Layer 8 of a small transformer language model trained on English Wikipedia (12 layers, counted from 0, width 64).
A neuron's activation on a vector x is GELU(weights . x + bias), where the dot is the dot product.

Input weights of the MLP neurons that the questions are about. A number n stands for (n - 128) times 0.0065.
n0 (bias -0.029): 156, 121, 136, 66, 105, 161, 179, 49, 187, 80, 134, 185, 136, 126, 188, 148, 156, 141, 90, 131, 68, 121, 133, 125, 88, 127, 131, 127, 129, 112, 138, 161, 138, 134, 159, 72, 125, 188, 173, 77, 93, 123, 143, 131, 145, 156, 80, 170, 42, 106, 68, 144, 168, 102, 161, 106, 135, 158, 102, 173, 104, 195, 97, 140
n13 (bias -0.010): 133, 101, 153, 127, 111, 129, 84, 106, 98, 148, 152, 180, 131, 115, 84, 147, 98, 94, 146, 86, 169, 129, 138, 109, 128, 177, 106, 142, 79, 129, 162, 190, 180, 147, 127, 127, 132, 116, 113, 109, 177, 88, 135, 135, 156, 101, 114, 125, 108, 121, 159, 103, 163, 163, 103, 156, 95, 117, 94, 130, 119, 126, 124, 106
n14 (bias -0.021): 168, 64, 135, 140, 152, 149, 132, 104, 123, 180, 138, 147, 175, 56, 149, 134, 142, 110, 86, 103, 138, 90, 121, 138, 118, 80, 105, 105, 156, 103, 167, 153, 118, 127, 57, 174, 181, 114, 136, 135, 153, 183, 115, 134, 157, 133, 137, 129, 161, 156, 122, 185, 112, 96, 112, 124, 134, 94, 127, 156, 80, 112, 141, 76
n54 (bias -0.000): 132, 105, 100, 146, 104, 85, 142, 133, 124, 162, 119, 134, 163, 133, 116, 139, 153, 136, 131, 146, 117, 103, 99, 199, 163, 153, 151, 87, 119, 108, 124, 133, 87, 105, 100, 153, 147, 117, 163, 120, 146, 126, 153, 117, 137, 179, 110, 102, 139, 82, 121, 87, 99, 141, 91, 138, 84, 82, 147, 162, 145, 119, 130, 134
n71 (bias -0.035): 110, 118, 110, 80, 176, 159, 169, 64, 183, 135, 99, 121, 170, 118, 66, 65, 134, 83, 97, 164, 129, 135, 126, 174, 155, 134, 149, 94, 132, 97, 112, 141, 141, 58, 117, 144, 131, 126, 125, 103, 164, 128, 131, 153, 141, 103, 168, 190, 160, 57, 102, 124, 148, 124, 129, 197, 145, 138, 145, 147, 113, 95, 119, 74
n74 (bias -0.037): 137, 128, 139, 110, 125, 128, 190, 98, 134, 141, 121, 184, 169, 102, 59, 151, 121, 176, 151, 103, 148, 127, 69, 90, 121, 134, 86, 138, 118, 107, 95, 153, 185, 128, 103, 115, 108, 127, 132, 104, 119, 173, 135, 153, 207, 151, 157, 147, 96, 61, 137, 130, 132, 114, 97, 129, 154, 178, 123, 103, 130, 100, 106, 161
n83 (bias -0.019): 79, 182, 174, 164, 119, 126, 155, 135, 134, 181, 139, 135, 113, 145, 126, 131, 96, 150, 174, 167, 107, 191, 108, 129, 116, 158, 54, 111, 131, 141, 92, 149, 120, 129, 93, 137, 123, 142, 180, 152, 109, 120, 86, 142, 140, 156, 74, 146, 93, 121, 127, 110, 90, 160, 113, 104, 157, 135, 128, 113, 90, 138, 45, 133
n85 (bias -0.050): 144, 113, 130, 123, 181, 142, 142, 58, 121, 144, 124, 193, 80, 141, 109, 158, 187, 104, 108, 126, 142, 145, 131, 84, 117, 181, 87, 113, 94, 123, 86, 74, 160, 153, 76, 183, 144, 101, 105, 156, 124, 97, 126, 184, 120, 90, 101, 158, 154, 202, 164, 146, 76, 115, 149, 105, 88, 107, 124, 181, 122, 173, 52, 157
n103 (bias -0.019): 149, 147, 49, 148, 114, 148, 127, 137, 133, 155, 101, 122, 102, 114, 145, 102, 157, 138, 98, 127, 110, 213, 127, 159, 111, 134, 160, 57, 151, 178, 89, 157, 169, 89, 127, 86, 148, 175, 150, 149, 111, 174, 130, 163, 108, 130, 124, 99, 84, 162, 144, 160, 129, 147, 119, 92, 81, 95, 167, 114, 86, 121, 167, 83
n109 (bias -0.036): 146, 172, 107, 95, 72, 145, 122, 97, 95, 45, 163, 204, 145, 169, 110, 124, 90, 133, 137, 193, 100, 98, 82, 80, 150, 123, 150, 178, 125, 70, 120, 137, 121, 139, 155, 158, 147, 128, 148, 173, 153, 143, 139, 157, 149, 122, 170, 110, 102, 138, 56, 156, 88, 109, 122, 138, 168, 173, 68, 135, 111, 91, 133, 173
n110 (bias -0.023): 91, 121, 141, 176, 76, 93, 87, 90, 136, 112, 93, 127, 139, 178, 135, 103, 133, 161, 159, 132, 130, 150, 137, 162, 76, 141, 118, 119, 110, 103, 74, 134, 137, 163, 115, 105, 108, 164, 94, 190, 81, 139, 162, 131, 140, 162, 137, 171, 126, 163, 142, 97, 97, 183, 105, 99, 90, 151, 129, 171, 189, 103, 107, 142
n117 (bias -0.025): 121, 107, 194, 120, 100, 122, 109, 117, 116, 193, 116, 177, 151, 139, 140, 125, 125, 108, 131, 123, 109, 94, 169, 128, 93, 89, 136, 120, 123, 117, 115, 90, 167, 148, 103, 83, 104, 163, 107, 125, 172, 155, 128, 137, 181, 146, 117, 135, 79, 119, 101, 161, 168, 116, 104, 125, 146, 121, 130, 143, 117, 155, 66, 101
n132 (bias -0.022): 142, 151, 154, 148, 147, 116, 144, 116, 156, 173, 151, 166, 112, 140, 137, 108, 110, 105, 103, 140, 114, 105, 106, 107, 125, 92, 65, 82, 114, 146, 106, 133, 133, 154, 122, 84, 124, 106, 105, 150, 154, 181, 177, 152, 71, 162, 111, 81, 149, 190, 107, 148, 129, 110, 143, 114, 102, 99, 127, 158, 119, 132, 114, 149
n134 (bias -0.033): 112, 144, 154, 63, 176, 114, 86, 136, 96, 117, 144, 107, 111, 155, 65, 109, 164, 66, 133, 174, 87, 128, 82, 88, 149, 160, 178, 113, 160, 82, 162, 175, 162, 135, 107, 107, 143, 85, 147, 142, 122, 117, 132, 133, 105, 155, 92, 153, 167, 84, 110, 147, 130, 139, 130, 126, 84, 164, 123, 178, 130, 156, 150, 109
n135 (bias -0.029): 126, 78, 121, 83, 112, 98, 90, 99, 118, 105, 138, 158, 150, 112, 116, 105, 127, 134, 98, 112, 138, 179, 79, 128, 157, 147, 156, 156, 139, 170, 172, 185, 207, 115, 126, 67, 109, 176, 151, 102, 91, 80, 172, 182, 150, 139, 137, 158, 148, 161, 135, 90, 157, 88, 123, 136, 86, 159, 128, 112, 124, 128, 130, 117
n143 (bias -0.031): 137, 145, 137, 147, 142, 117, 107, 104, 127, 124, 131, 132, 156, 128, 103, 149, 119, 141, 89, 126, 177, 164, 156, 84, 162, 146, 110, 57, 103, 147, 134, 104, 157, 169, 107, 174, 77, 110, 98, 117, 141, 110, 155, 127, 160, 87, 166, 115, 101, 147, 169, 85, 148, 134, 106, 163, 135, 126, 136, 148, 121, 104, 133, 90
n164 (bias -0.036): 200, 98, 152, 117, 121, 126, 126, 142, 140, 81, 149, 162, 108, 95, 92, 190, 125, 164, 150, 104, 109, 124, 105, 123, 105, 106, 121, 179, 123, 153, 142, 139, 106, 131, 91, 130, 89, 113, 141, 143, 132, 212, 115, 116, 165, 78, 158, 109, 99, 165, 76, 125, 123, 167, 158, 112, 122, 151, 148, 91, 119, 55, 146, 143
n165 (bias -0.016): 130, 149, 108, 156, 132, 121, 138, 80, 133, 109, 103, 171, 119, 110, 141, 147, 78, 105, 113, 139, 137, 131, 113, 157, 152, 91, 145, 154, 113, 174, 81, 137, 119, 97, 166, 134, 71, 102, 154, 112, 108, 117, 146, 156, 153, 116, 158, 122, 126, 83, 127, 142, 140, 131, 126, 146, 170, 125, 145, 159, 127, 131, 126, 132
n167 (bias -0.013): 110, 120, 196, 134, 125, 132, 144, 101, 147, 151, 129, 142, 126, 145, 128, 91, 115, 155, 132, 167, 123, 108, 159, 97, 120, 84, 112, 117, 133, 89, 128, 124, 121, 181, 147, 129, 76, 126, 63, 140, 125, 128, 142, 118, 137, 150, 139, 135, 170, 109, 98, 103, 122, 98, 150, 91, 162, 142, 159, 134, 128, 124, 114, 173
n170 (bias -0.035): 121, 154, 115, 155, 59, 124, 105, 125, 107, 91, 133, 144, 139, 155, 109, 151, 104, 166, 107, 79, 133, 83, 188, 164, 102, 133, 182, 94, 93, 104, 211, 137, 159, 137, 111, 94, 163, 126, 152, 51, 158, 87, 137, 117, 112, 135, 173, 177, 135, 98, 103, 171, 111, 189, 121, 156, 140, 164, 99, 130, 112, 128, 65, 169
n183 (bias -0.041): 209, 145, 123, 94, 188, 133, 85, 175, 159, 86, 124, 173, 131, 63, 137, 146, 58, 87, 125, 123, 152, 92, 124, 119, 119, 130, 123, 163, 125, 118, 115, 111, 127, 91, 133, 170, 196, 136, 157, 75, 166, 120, 144, 154, 97, 93, 162, 177, 131, 139, 124, 96, 126, 94, 125, 71, 109, 157, 152, 190, 134, 96, 112, 63
n196 (bias -0.034): 168, 148, 167, 127, 157, 157, 72, 177, 85, 153, 135, 106, 136, 148, 140, 161, 168, 108, 106, 136, 108, 145, 176, 114, 117, 147, 158, 148, 130, 163, 103, 62, 87, 165, 120, 139, 114, 136, 151, 110, 95, 107, 89, 114, 99, 97, 180, 58, 119, 88, 149, 99, 91, 160, 97, 147, 150, 143, 93, 113, 109, 151, 92, 158
n199 (bias -0.043): 145, 123, 141, 147, 150, 136, 141, 122, 149, 110, 143, 127, 144, 56, 92, 147, 110, 66, 70, 179, 133, 102, 48, 76, 162, 104, 136, 86, 101, 143, 155, 107, 152, 87, 158, 115, 83, 162, 112, 88, 163, 120, 177, 109, 174, 145, 137, 150, 147, 91, 70, 213, 153, 129, 127, 173, 93, 108, 180, 169, 130, 150, 183, 133
n237 (bias -0.026): 173, 130, 137, 168, 109, 109, 136, 176, 105, 147, 68, 97, 174, 104, 181, 139, 148, 159, 67, 82, 136, 149, 145, 109, 112, 97, 119, 124, 154, 105, 126, 161, 118, 157, 154, 106, 127, 106, 106, 153, 128, 132, 123, 83, 129, 85, 161, 105, 118, 91, 112, 143, 196, 133, 156, 110, 140, 134, 112, 120, 154, 105, 135, 156
n246 (bias -0.027): 171, 131, 95, 120, 149, 105, 139, 82, 134, 128, 171, 103, 158, 152, 73, 150, 170, 97, 173, 76, 76, 75, 127, 74, 113, 146, 164, 153, 128, 131, 122, 131, 152, 156, 104, 122, 187, 126, 117, 128, 195, 109, 135, 99, 135, 86, 99, 131, 103, 103, 133, 77, 124, 114, 134, 203, 114, 152, 142, 74, 160, 133, 146, 110
n253 (bias -0.021): 199, 158, 173, 104, 148, 136, 143, 123, 106, 106, 137, 134, 106, 75, 113, 102, 95, 114, 96, 89, 92, 178, 104, 160, 140, 137, 95, 160, 86, 178, 95, 139, 146, 162, 121, 103, 141, 109, 139, 51, 177, 125, 141, 99, 159, 100, 147, 97, 151, 159, 124, 172, 101, 108, 136, 135, 126, 119, 131, 120, 143, 143, 136, 132
n265 (bias -0.010): 146, 89, 114, 176, 106, 192, 165, 93, 112, 159, 52, 118, 77, 85, 144, 151, 119, 183, 83, 131, 145, 163, 158, 153, 140, 100, 64, 157, 97, 154, 113, 172, 97, 103, 111, 144, 171, 129, 172, 79, 91, 79, 193, 116, 113, 104, 130, 151, 155, 179, 179, 66, 124, 125, 155, 150, 112, 95, 148, 76, 109, 166, 139, 158
n278 (bias -0.039): 181, 150, 128, 79, 86, 87, 125, 106, 120, 178, 130, 151, 157, 111, 132, 139, 166, 161, 140, 150, 83, 134, 55, 95, 116, 97, 61, 135, 125, 137, 95, 162, 106, 149, 115, 169, 190, 112, 188, 157, 130, 175, 142, 125, 147, 111, 149, 74, 112, 176, 115, 132, 74, 88, 119, 135, 101, 115, 122, 103, 163, 52, 192, 153
n281 (bias -0.016): 122, 122, 117, 126, 79, 90, 95, 104, 98, 128, 129, 208, 208, 103, 185, 141, 82, 119, 112, 169, 77, 109, 106, 105, 109, 144, 131, 171, 94, 81, 51, 172, 141, 135, 121, 77, 110, 138, 152, 120, 139, 113, 117, 135, 249, 104, 132, 150, 132, 169, 100, 120, 148, 148, 105, 120, 128, 155, 129, 121, 176, 185, 124, 138
n292 (bias -0.010): 146, 87, 88, 180, 110, 161, 84, 118, 95, 149, 175, 143, 90, 144, 138, 190, 125, 135, 123, 79, 146, 79, 152, 87, 136, 119, 147, 131, 66, 80, 123, 139, 165, 138, 114, 134, 139, 94, 86, 132, 108, 92, 163, 96, 167, 123, 183, 112, 141, 108, 174, 94, 164, 145, 101, 113, 156, 141, 181, 89, 133, 114, 155, 153
n303 (bias -0.037): 128, 114, 129, 122, 113, 97, 111, 133, 147, 144, 149, 166, 115, 126, 149, 86, 159, 124, 153, 145, 116, 169, 156, 167, 173, 106, 49, 136, 131, 174, 144, 155, 176, 156, 135, 79, 142, 99, 153, 81, 149, 55, 180, 137, 106, 116, 95, 131, 105, 109, 141, 121, 200, 138, 112, 147, 66, 138, 83, 129, 96, 143, 67, 163
n315 (bias -0.022): 78, 134, 148, 145, 63, 132, 178, 87, 133, 120, 121, 118, 121, 158, 139, 142, 144, 108, 75, 156, 136, 127, 108, 127, 115, 173, 143, 121, 117, 108, 119, 154, 129, 126, 144, 127, 138, 172, 124, 115, 162, 154, 181, 129, 70, 109, 120, 112, 137, 108, 130, 123, 162, 141, 130, 120, 141, 189, 108, 136, 108, 136, 93, 135

Each question shows a token from some text and the vector x that enters the MLP there. A number n stands for (n - 128) times 0.033.

"ink": 130, 109, 114, 169, 123, 137, 95, 163, 127, 161, 84, 120, 82, 161, 154, 166, 160, 113, 174, 167, 86, 162, 157, 95, 144, 155, 66, 176, 120, 124, 185, 164, 125, 111, 195, 83, 125, 78, 57, 111, 156, 193, 87, 161, 127, 134, 124, 124, 123, 117, 95, 83, 121, 83, 129, 145, 150, 91, 146, 93, 82, 125, 146, 138
The neuron with the highest activation: n167

" with": 119, 114, 141, 182, 162, 177, 116, 129, 119, 114, 102, 123, 124, 157, 217, 168, 166, 110, 151, 131, 99, 129, 99, 144, 131, 142, 76, 174, 136, 117, 168, 136, 116, 107, 174, 75, 102, 119, 87, 76, 148, 144, 115, 200, 131, 156, 126, 131, 71, 115, 127, 87, 138, 107, 142, 120, 139, 110, 73, 60, 175, 138, 117, 103
Which two neurons fire most, strongest first? n0, n303

"ign": 124, 107, 80, 150, 188, 154, 117, 155, 111, 151, 93, 84, 139, 148, 153, 189, 151, 108, 153, 134, 137, 153, 142, 127, 155, 115, 123, 197, 141, 109, 170, 125, 129, 129, 183, 103, 132, 89, 73, 92, 133, 147, 23, 173, 132, 162, 155, 137, 129, 142, 74, 82, 89, 62, 136, 116, 118, 96, 166, 111, 134, 140, 116, 99
Which neuron fires most, and how strongly? n183, at about 1.1

" r": 130, 100, 122, 165, 86, 154, 116, 125, 77, 105, 110, 102, 140, 160, 155, 126, 163, 82, 123, 146, 129, 173, 148, 142, 128, 182, 56, 176, 143, 134, 179, 127, 92, 103, 198, 79, 98, 125, 83, 118, 142, 175, 122, 194, 118, 158, 99, 117, 86, 154, 155, 140, 110, 105, 122, 128, 203, 141, 107, 69, 139, 104, 113, 116
Which two neurons fire most, strongest first? n315, n83

" the": 97, 124, 108, 149, 158, 148, 104, 154, 112, 126, 61, 81, 145, 127, 171, 171, 163, 129, 122, 124, 108, 138, 133, 175, 137, 177, 101, 124, 159, 94, 167, 110, 114, 96, 162, 134, 116, 97, 94, 89, 159, 181, 86, 200, 150, 166, 110, 131, 120, 156, 116, 115, 108, 79, 90, 125, 165, 85, 113, 66, 180, 138, 172, 79
Which neuron fires most, and how strongly? n14, at about 1.4

" |": 62, 136, 126, 158, 99, 169, 131, 114, 131, 121, 121, 67, 145, 180, 159, 117, 135, 116, 153, 118, 159, 161, 138, 126, 156, 139, 99, 138, 141, 134, 212, 119, 139, 128, 158, 111, 122, 91, 76, 130, 106, 161, 67, 147, 138, 119, 105, 166, 117, 143, 120, 51, 102, 162, 119, 111, 153, 75, 97, 52, 206, 145, 176, 106
Which neuron fires most, and how strongly? n110, at about 1.7

"k": 131, 125, 127, 154, 97, 139, 140, 152, 102, 173, 102, 122, 95, 158, 175, 142, 166, 101, 147, 141, 118, 140, 178, 114, 172, 193, 87, 156, 135, 108, 196, 103, 149, 109, 204, 75, 150, 134, 92, 101, 110, 163, 44, 126, 97, 165, 118, 109, 165, 135, 112, 113, 74, 110, 105, 103, 140, 98, 112, 71, 192, 117, 87, 125
The neuron with the highest activation: n196

" as": 104, 104, 137, 151, 169, 162, 113, 130, 122, 94, 87, 112, 119, 180, 212, 176, 187, 88, 133, 117, 142, 132, 120, 161, 158, 118, 85, 156, 146, 104, 163, 102, 132, 117, 157, 91, 126, 118, 105, 98, 128, 144, 101, 201, 137, 149, 105, 135, 64, 87, 133, 95, 130, 101, 141, 145, 142, 91, 99, 57, 184, 132, 120, 132
The neuron with the highest activation: n0

"enc": 147, 71, 117, 177, 158, 116, 173, 157, 93, 139, 119, 146, 100, 137, 166, 129, 138, 101, 172, 156, 145, 208, 102, 130, 141, 156, 72, 169, 160, 111, 164, 117, 149, 135, 134, 96, 117, 55, 65, 89, 143, 129, 86, 173, 147, 170, 129, 161, 113, 125, 112, 100, 69, 117, 183, 120, 117, 70, 111, 94, 124, 134, 138, 101
The neuron with the highest activation: n85

"and": 116, 110, 113, 148, 152, 150, 111, 153, 110, 155, 107, 92, 74, 141, 176, 174, 142, 72, 153, 161, 130, 138, 133, 87, 161, 141, 116, 162, 131, 119, 182, 125, 137, 63, 232, 102, 96, 145, 74, 92, 149, 195, 108, 162, 122, 132, 154, 93, 136, 131, 109, 133, 70, 84, 156, 167, 116, 69, 135, 87, 130, 156, 115, 104
Which neuron fires most, and how strongly? n199, at about 2.6

"c": 131, 105, 131, 148, 139, 110, 166, 151, 107, 114, 81, 91, 146, 123, 150, 102, 174, 87, 210, 137, 163, 167, 157, 187, 154, 118, 139, 185, 143, 105, 214, 141, 104, 48, 147, 113, 122, 81, 75, 93, 139, 170, 72, 140, 97, 136, 108, 123, 124, 131, 133, 131, 128, 144, 145, 127, 180, 71, 118, 88, 99, 148, 104, 85
Which neuron fires most, and how strongly? n71, at about 1.6

"rough": 116, 138, 111, 198, 136, 181, 125, 166, 125, 126, 133, 137, 152, 152, 159, 168, 164, 126, 158, 130, 122, 126, 140, 147, 138, 116, 96, 145, 150, 112, 198, 138, 49, 96, 162, 51, 133, 110, 120, 79, 154, 137, 90, 180, 128, 184, 119, 139, 104, 135, 110, 113, 86, 72, 120, 97, 115, 98, 84, 95, 190, 110, 113, 114
Which neuron fires most, and how strongly? n54, at about 1.1

"id": 124, 134, 98, 148, 165, 143, 113, 142, 126, 162, 151, 123, 94, 165, 171, 159, 170, 83, 139, 138, 114, 177, 174, 128, 119, 162, 73, 162, 129, 109, 209, 144, 109, 108, 150, 68, 94, 98, 65, 62, 136, 174, 124, 144, 111, 144, 120, 157, 78, 156, 95, 92, 86, 94, 157, 112, 152, 80, 118, 100, 163, 152, 141, 112
The neuron with the highest activation: n0

" C": 129, 92, 125, 165, 134, 141, 123, 108, 117, 125, 53, 101, 158, 133, 174, 95, 176, 118, 171, 166, 177, 145, 142, 158, 124, 142, 121, 163, 135, 100, 185, 135, 150, 66, 181, 79, 129, 126, 71, 85, 161, 112, 85, 161, 109, 170, 125, 116, 93, 118, 143, 125, 95, 123, 125, 123, 214, 76, 94, 68, 174, 133, 117, 119
The neuron with the highest activation: n71

"one": 133, 116, 109, 150, 131, 154, 131, 131, 97, 130, 111, 96, 124, 163, 182, 172, 173, 102, 152, 157, 127, 137, 149, 129, 136, 144, 75, 134, 170, 75, 178, 142, 123, 132, 219, 123, 112, 100, 72, 133, 145, 120, 77, 193, 172, 152, 71, 150, 98, 149, 77, 53, 107, 110, 134, 109, 136, 79, 107, 91, 122, 129, 140, 143
Which neuron fires most, and how strongly? n167, at about 1.5

" born": 119, 116, 125, 132, 124, 139, 162, 180, 73, 168, 147, 93, 97, 151, 152, 154, 170, 116, 128, 132, 139, 164, 103, 133, 131, 151, 65, 158, 151, 97, 142, 189, 82, 150, 207, 88, 136, 135, 127, 88, 122, 141, 122, 199, 121, 141, 97, 143, 84, 123, 82, 78, 64, 84, 134, 94, 121, 121, 111, 123, 166, 127, 167, 135
Which two neurons fire most, strongest first? n278, n83

"ra": 97, 126, 101, 188, 82, 126, 151, 191, 121, 129, 141, 73, 59, 168, 198, 126, 136, 119, 146, 133, 142, 143, 163, 143, 159, 124, 94, 185, 186, 125, 197, 100, 126, 107, 189, 83, 140, 101, 86, 62, 128, 117, 88, 159, 141, 143, 104, 93, 87, 153, 104, 105, 139, 114, 148, 131, 150, 95, 135, 76, 119, 149, 118, 144
Which two neurons fire most, strongest first? n303, n265

" they": 120, 141, 124, 153, 118, 125, 96, 138, 58, 122, 89, 117, 137, 146, 205, 150, 176, 106, 148, 104, 124, 109, 134, 126, 157, 168, 96, 153, 122, 82, 189, 152, 139, 118, 145, 102, 135, 149, 79, 54, 153, 144, 119, 192, 121, 170, 111, 166, 92, 137, 117, 113, 118, 128, 153, 152, 153, 61, 133, 63, 170, 116, 100, 103
The neuron with the highest activation: n170

"ract": 128, 118, 67, 150, 130, 143, 119, 157, 156, 133, 79, 92, 98, 169, 137, 171, 154, 130, 150, 132, 127, 162, 130, 150, 114, 136, 78, 181, 141, 111, 175, 136, 125, 120, 197, 102, 107, 56, 66, 67, 110, 169, 50, 163, 162, 172, 151, 142, 90, 144, 99, 99, 114, 88, 145, 145, 140, 105, 175, 98, 120, 125, 126, 162
Which neuron fires most, and how strongly? n164, at about 1.4

" Sup": 138, 106, 156, 175, 156, 122, 107, 203, 142, 130, 70, 122, 161, 104, 160, 131, 136, 117, 153, 164, 140, 137, 155, 126, 166, 101, 104, 168, 135, 114, 175, 126, 144, 64, 167, 67, 133, 103, 99, 95, 130, 152, 70, 195, 118, 154, 151, 132, 81, 142, 138, 124, 110, 87, 154, 104, 179, 67, 103, 101, 149, 112, 72, 95
Which neuron fires most, and how strongly? n183, at about 2.3

" ter": 139, 103, 136, 157, 142, 110, 144, 144, 116, 126, 72, 151, 103, 132, 157, 131, 167, 124, 168, 124, 160, 194, 145, 165, 173, 138, 82, 195, 149, 99, 165, 107, 128, 86, 147, 104, 85, 113, 98, 80, 104, 184, 80, 194, 146, 137, 118, 96, 128, 122, 148, 138, 87, 91, 109, 128, 132, 132, 139, 80, 193, 74, 94, 91
The neuron with the highest activation: n74

"R": 114, 120, 131, 137, 63, 151, 103, 154, 117, 151, 116, 81, 89, 153, 141, 115, 174, 77, 145, 146, 112, 165, 185, 150, 160, 186, 105, 179, 147, 123, 184, 120, 118, 125, 223, 100, 104, 105, 80, 99, 114, 138, 42, 148, 158, 149, 97, 100, 113, 162, 134, 104, 129, 92, 144, 124, 188, 80, 124, 71, 143, 131, 146, 119
The neuron with the highest activation: n196

"ic": 123, 114, 117, 195, 128, 123, 131, 156, 125, 141, 122, 71, 106, 147, 176, 134, 152, 85, 167, 128, 114, 192, 152, 148, 214, 175, 92, 180, 132, 130, 131, 149, 134, 144, 141, 121, 93, 95, 43, 65, 147, 123, 105, 174, 158, 122, 145, 104, 99, 142, 97, 118, 104, 115, 137, 99, 164, 75, 111, 87, 162, 124, 112, 83
Which neuron fires most, and how strongly? n253, at about 1.9

" system": 138, 85, 104, 171, 131, 148, 64, 161, 126, 165, 97, 77, 93, 128, 157, 144, 124, 99, 169, 126, 127, 138, 146, 144, 164, 156, 79, 148, 156, 131, 174, 115, 135, 113, 225, 86, 127, 66, 97, 88, 110, 150, 45, 168, 169, 152, 149, 162, 95, 130, 115, 99, 124, 76, 130, 118, 160, 107, 164, 85, 124, 151, 140, 147
Which neuron fires most, and how strongly? n292, at about 1.7

" re": 129, 92, 109, 146, 177, 145, 142, 177, 96, 136, 69, 92, 161, 115, 164, 163, 145, 85, 140, 157, 159, 139, 141, 156, 173, 133, 80, 148, 110, 81, 170, 91, 120, 113, 177, 129, 148, 95, 98, 137, 108, 159, 86, 207, 120, 183, 105, 135, 80, 145, 140, 104, 114, 85, 111, 150, 158, 117, 103, 63, 149, 98, 93, 145
The neuron with the highest activation: n196

"\n": 132, 126, 132, 198, 88, 159, 138, 118, 100, 166, 97, 49, 123, 125, 157, 177, 151, 74, 141, 113, 169, 183, 102, 143, 130, 134, 123, 133, 91, 123, 196, 140, 124, 88, 167, 123, 131, 110, 65, 107, 163, 143, 51, 144, 86, 166, 149, 156, 104, 132, 119, 103, 130, 147, 136, 148, 147, 85, 80, 72, 193, 157, 107, 118
The neuron with the highest activation: n237

" 2017": 82, 149, 137, 193, 132, 132, 103, 126, 150, 138, 68, 84, 136, 133, 163, 181, 155, 87, 127, 155, 163, 134, 119, 118, 141, 125, 116, 172, 143, 134, 163, 128, 134, 127, 197, 100, 118, 107, 63, 75, 129, 174, 77, 171, 160, 130, 142, 114, 77, 140, 120, 53, 123, 105, 98, 142, 173, 63, 161, 106, 165, 128, 139, 89
The neuron with the highest activation: n143

" right": 112, 129, 94, 191, 134, 139, 105, 159, 122, 137, 84, 112, 109, 159, 176, 150, 162, 109, 120, 169, 125, 132, 134, 110, 161, 135, 103, 172, 124, 117, 195, 160, 133, 136, 207, 95, 91, 94, 108, 93, 111, 218, 69, 203, 107, 131, 116, 128, 135, 148, 147, 82, 77, 83, 88, 103, 136, 113, 133, 97, 131, 105, 113, 131
The neuron with the highest activation: n103

" December": 67, 124, 121, 147, 155, 153, 127, 166, 151, 178, 113, 77, 104, 127, 153, 175, 161, 87, 142, 123, 147, 159, 117, 175, 116, 149, 110, 134, 164, 82, 166, 153, 113, 156, 178, 100, 145, 51, 90, 81, 108, 162, 88, 166, 156, 163, 126, 120, 84, 173, 121, 93, 98, 81, 101, 108, 139, 62, 136, 93, 155, 147, 158, 124
The neuron with the highest activation: n103

" Mor": 94, 89, 117, 167, 151, 125, 161, 176, 113, 108, 129, 86, 177, 112, 177, 154, 134, 88, 164, 136, 126, 178, 129, 119, 174, 144, 94, 185, 157, 127, 165, 122, 119, 64, 190, 46, 95, 117, 108, 112, 128, 101, 118, 162, 124, 173, 132, 93, 113, 170, 146, 109, 100, 122, 132, 154, 183, 86, 92, 52, 120, 129, 110, 139
The neuron with the highest activation: n135

"v": 92, 88, 100, 114, 145, 136, 169, 182, 98, 98, 110, 76, 123, 129, 162, 112, 165, 84, 167, 117, 167, 164, 175, 172, 146, 116, 79, 187, 105, 135, 189, 119, 123, 99, 150, 83, 124, 108, 92, 76, 112, 199, 65, 172, 143, 155, 122, 141, 135, 175, 107, 100, 80, 123, 136, 123, 172, 126, 109, 113, 143, 95, 147, 130
The neuron with the highest activation: n164

"end": 160, 113, 106, 170, 198, 168, 143, 183, 128, 136, 107, 67, 96, 112, 105, 143, 143, 87, 155, 141, 102, 147, 127, 147, 113, 118, 100, 232, 127, 143, 161, 142, 110, 96, 190, 99, 134, 96, 89, 90, 98, 161, 68, 173, 117, 150, 163, 183, 156, 106, 95, 107, 111, 91, 125, 97, 133, 104, 102, 116, 158, 129, 119, 104
The neuron with the highest activation: n183

" but": 95, 125, 125, 144, 156, 176, 84, 125, 94, 140, 111, 130, 129, 167, 190, 196, 159, 112, 156, 93, 96, 111, 117, 155, 156, 136, 75, 148, 151, 99, 211, 150, 104, 116, 157, 78, 141, 100, 91, 66, 157, 151, 114, 180, 122, 174, 121, 150, 91, 124, 124, 105, 105, 123, 125, 151, 155, 92, 99, 77, 155, 97, 105, 137
Which neuron fires most, and how strongly? n170, at about 2.2

" and": 75, 138, 143, 146, 128, 196, 78, 148, 100, 142, 117, 120, 126, 151, 164, 192, 152, 131, 164, 105, 113, 89, 113, 174, 147, 153, 74, 125, 157, 106, 198, 138, 106, 127, 160, 90, 157, 91, 68, 74, 138, 149, 72, 181, 99, 176, 121, 150, 83, 130, 122, 137, 105, 119, 121, 136, 164, 107, 97, 80, 162, 123, 127, 112
The neuron with the highest activation: n170

"ya": 83, 146, 134, 162, 112, 129, 127, 150, 115, 155, 113, 77, 73, 128, 192, 157, 116, 94, 158, 142, 130, 150, 175, 130, 200, 149, 107, 177, 188, 125, 151, 139, 135, 117, 194, 78, 125, 119, 75, 108, 103, 98, 100, 156, 164, 131, 106, 121, 92, 136, 65, 92, 119, 108, 105, 128, 150, 71, 133, 64, 186, 154, 127, 141
The neuron with the highest activation: n83

"uter": 112, 97, 68, 174, 139, 132, 136, 154, 130, 132, 97, 100, 67, 136, 169, 165, 133, 115, 185, 133, 112, 202, 133, 123, 183, 137, 110, 166, 141, 138, 152, 118, 140, 111, 207, 127, 90, 90, 75, 68, 145, 142, 58, 188, 128, 129, 169, 123, 119, 146, 95, 91, 108, 92, 134, 126, 187, 95, 134, 82, 140, 108, 135, 118
The neuron with the highest activation: n165

"d": 93, 109, 102, 167, 105, 146, 148, 192, 112, 154, 120, 94, 110, 176, 150, 117, 190, 110, 179, 164, 83, 180, 160, 127, 153, 138, 99, 218, 124, 130, 172, 108, 147, 103, 212, 114, 133, 108, 80, 73, 82, 146, 63, 136, 114, 139, 113, 111, 133, 154, 145, 123, 128, 104, 122, 102, 148, 61, 130, 73, 108, 133, 112, 128
Which neuron fires most, and how strongly? n196, at about 1.8

"I": 78, 153, 117, 176, 110, 142, 90, 128, 117, 152, 106, 74, 72, 153, 172, 162, 158, 117, 159, 126, 142, 134, 183, 139, 160, 146, 120, 144, 145, 135, 197, 125, 171, 132, 177, 114, 104, 110, 76, 43, 113, 156, 47, 127, 150, 123, 149, 114, 88, 140, 135, 126, 109, 72, 153, 137, 161, 72, 118, 80, 163, 157, 106, 129
The neuron with the highest activation: n196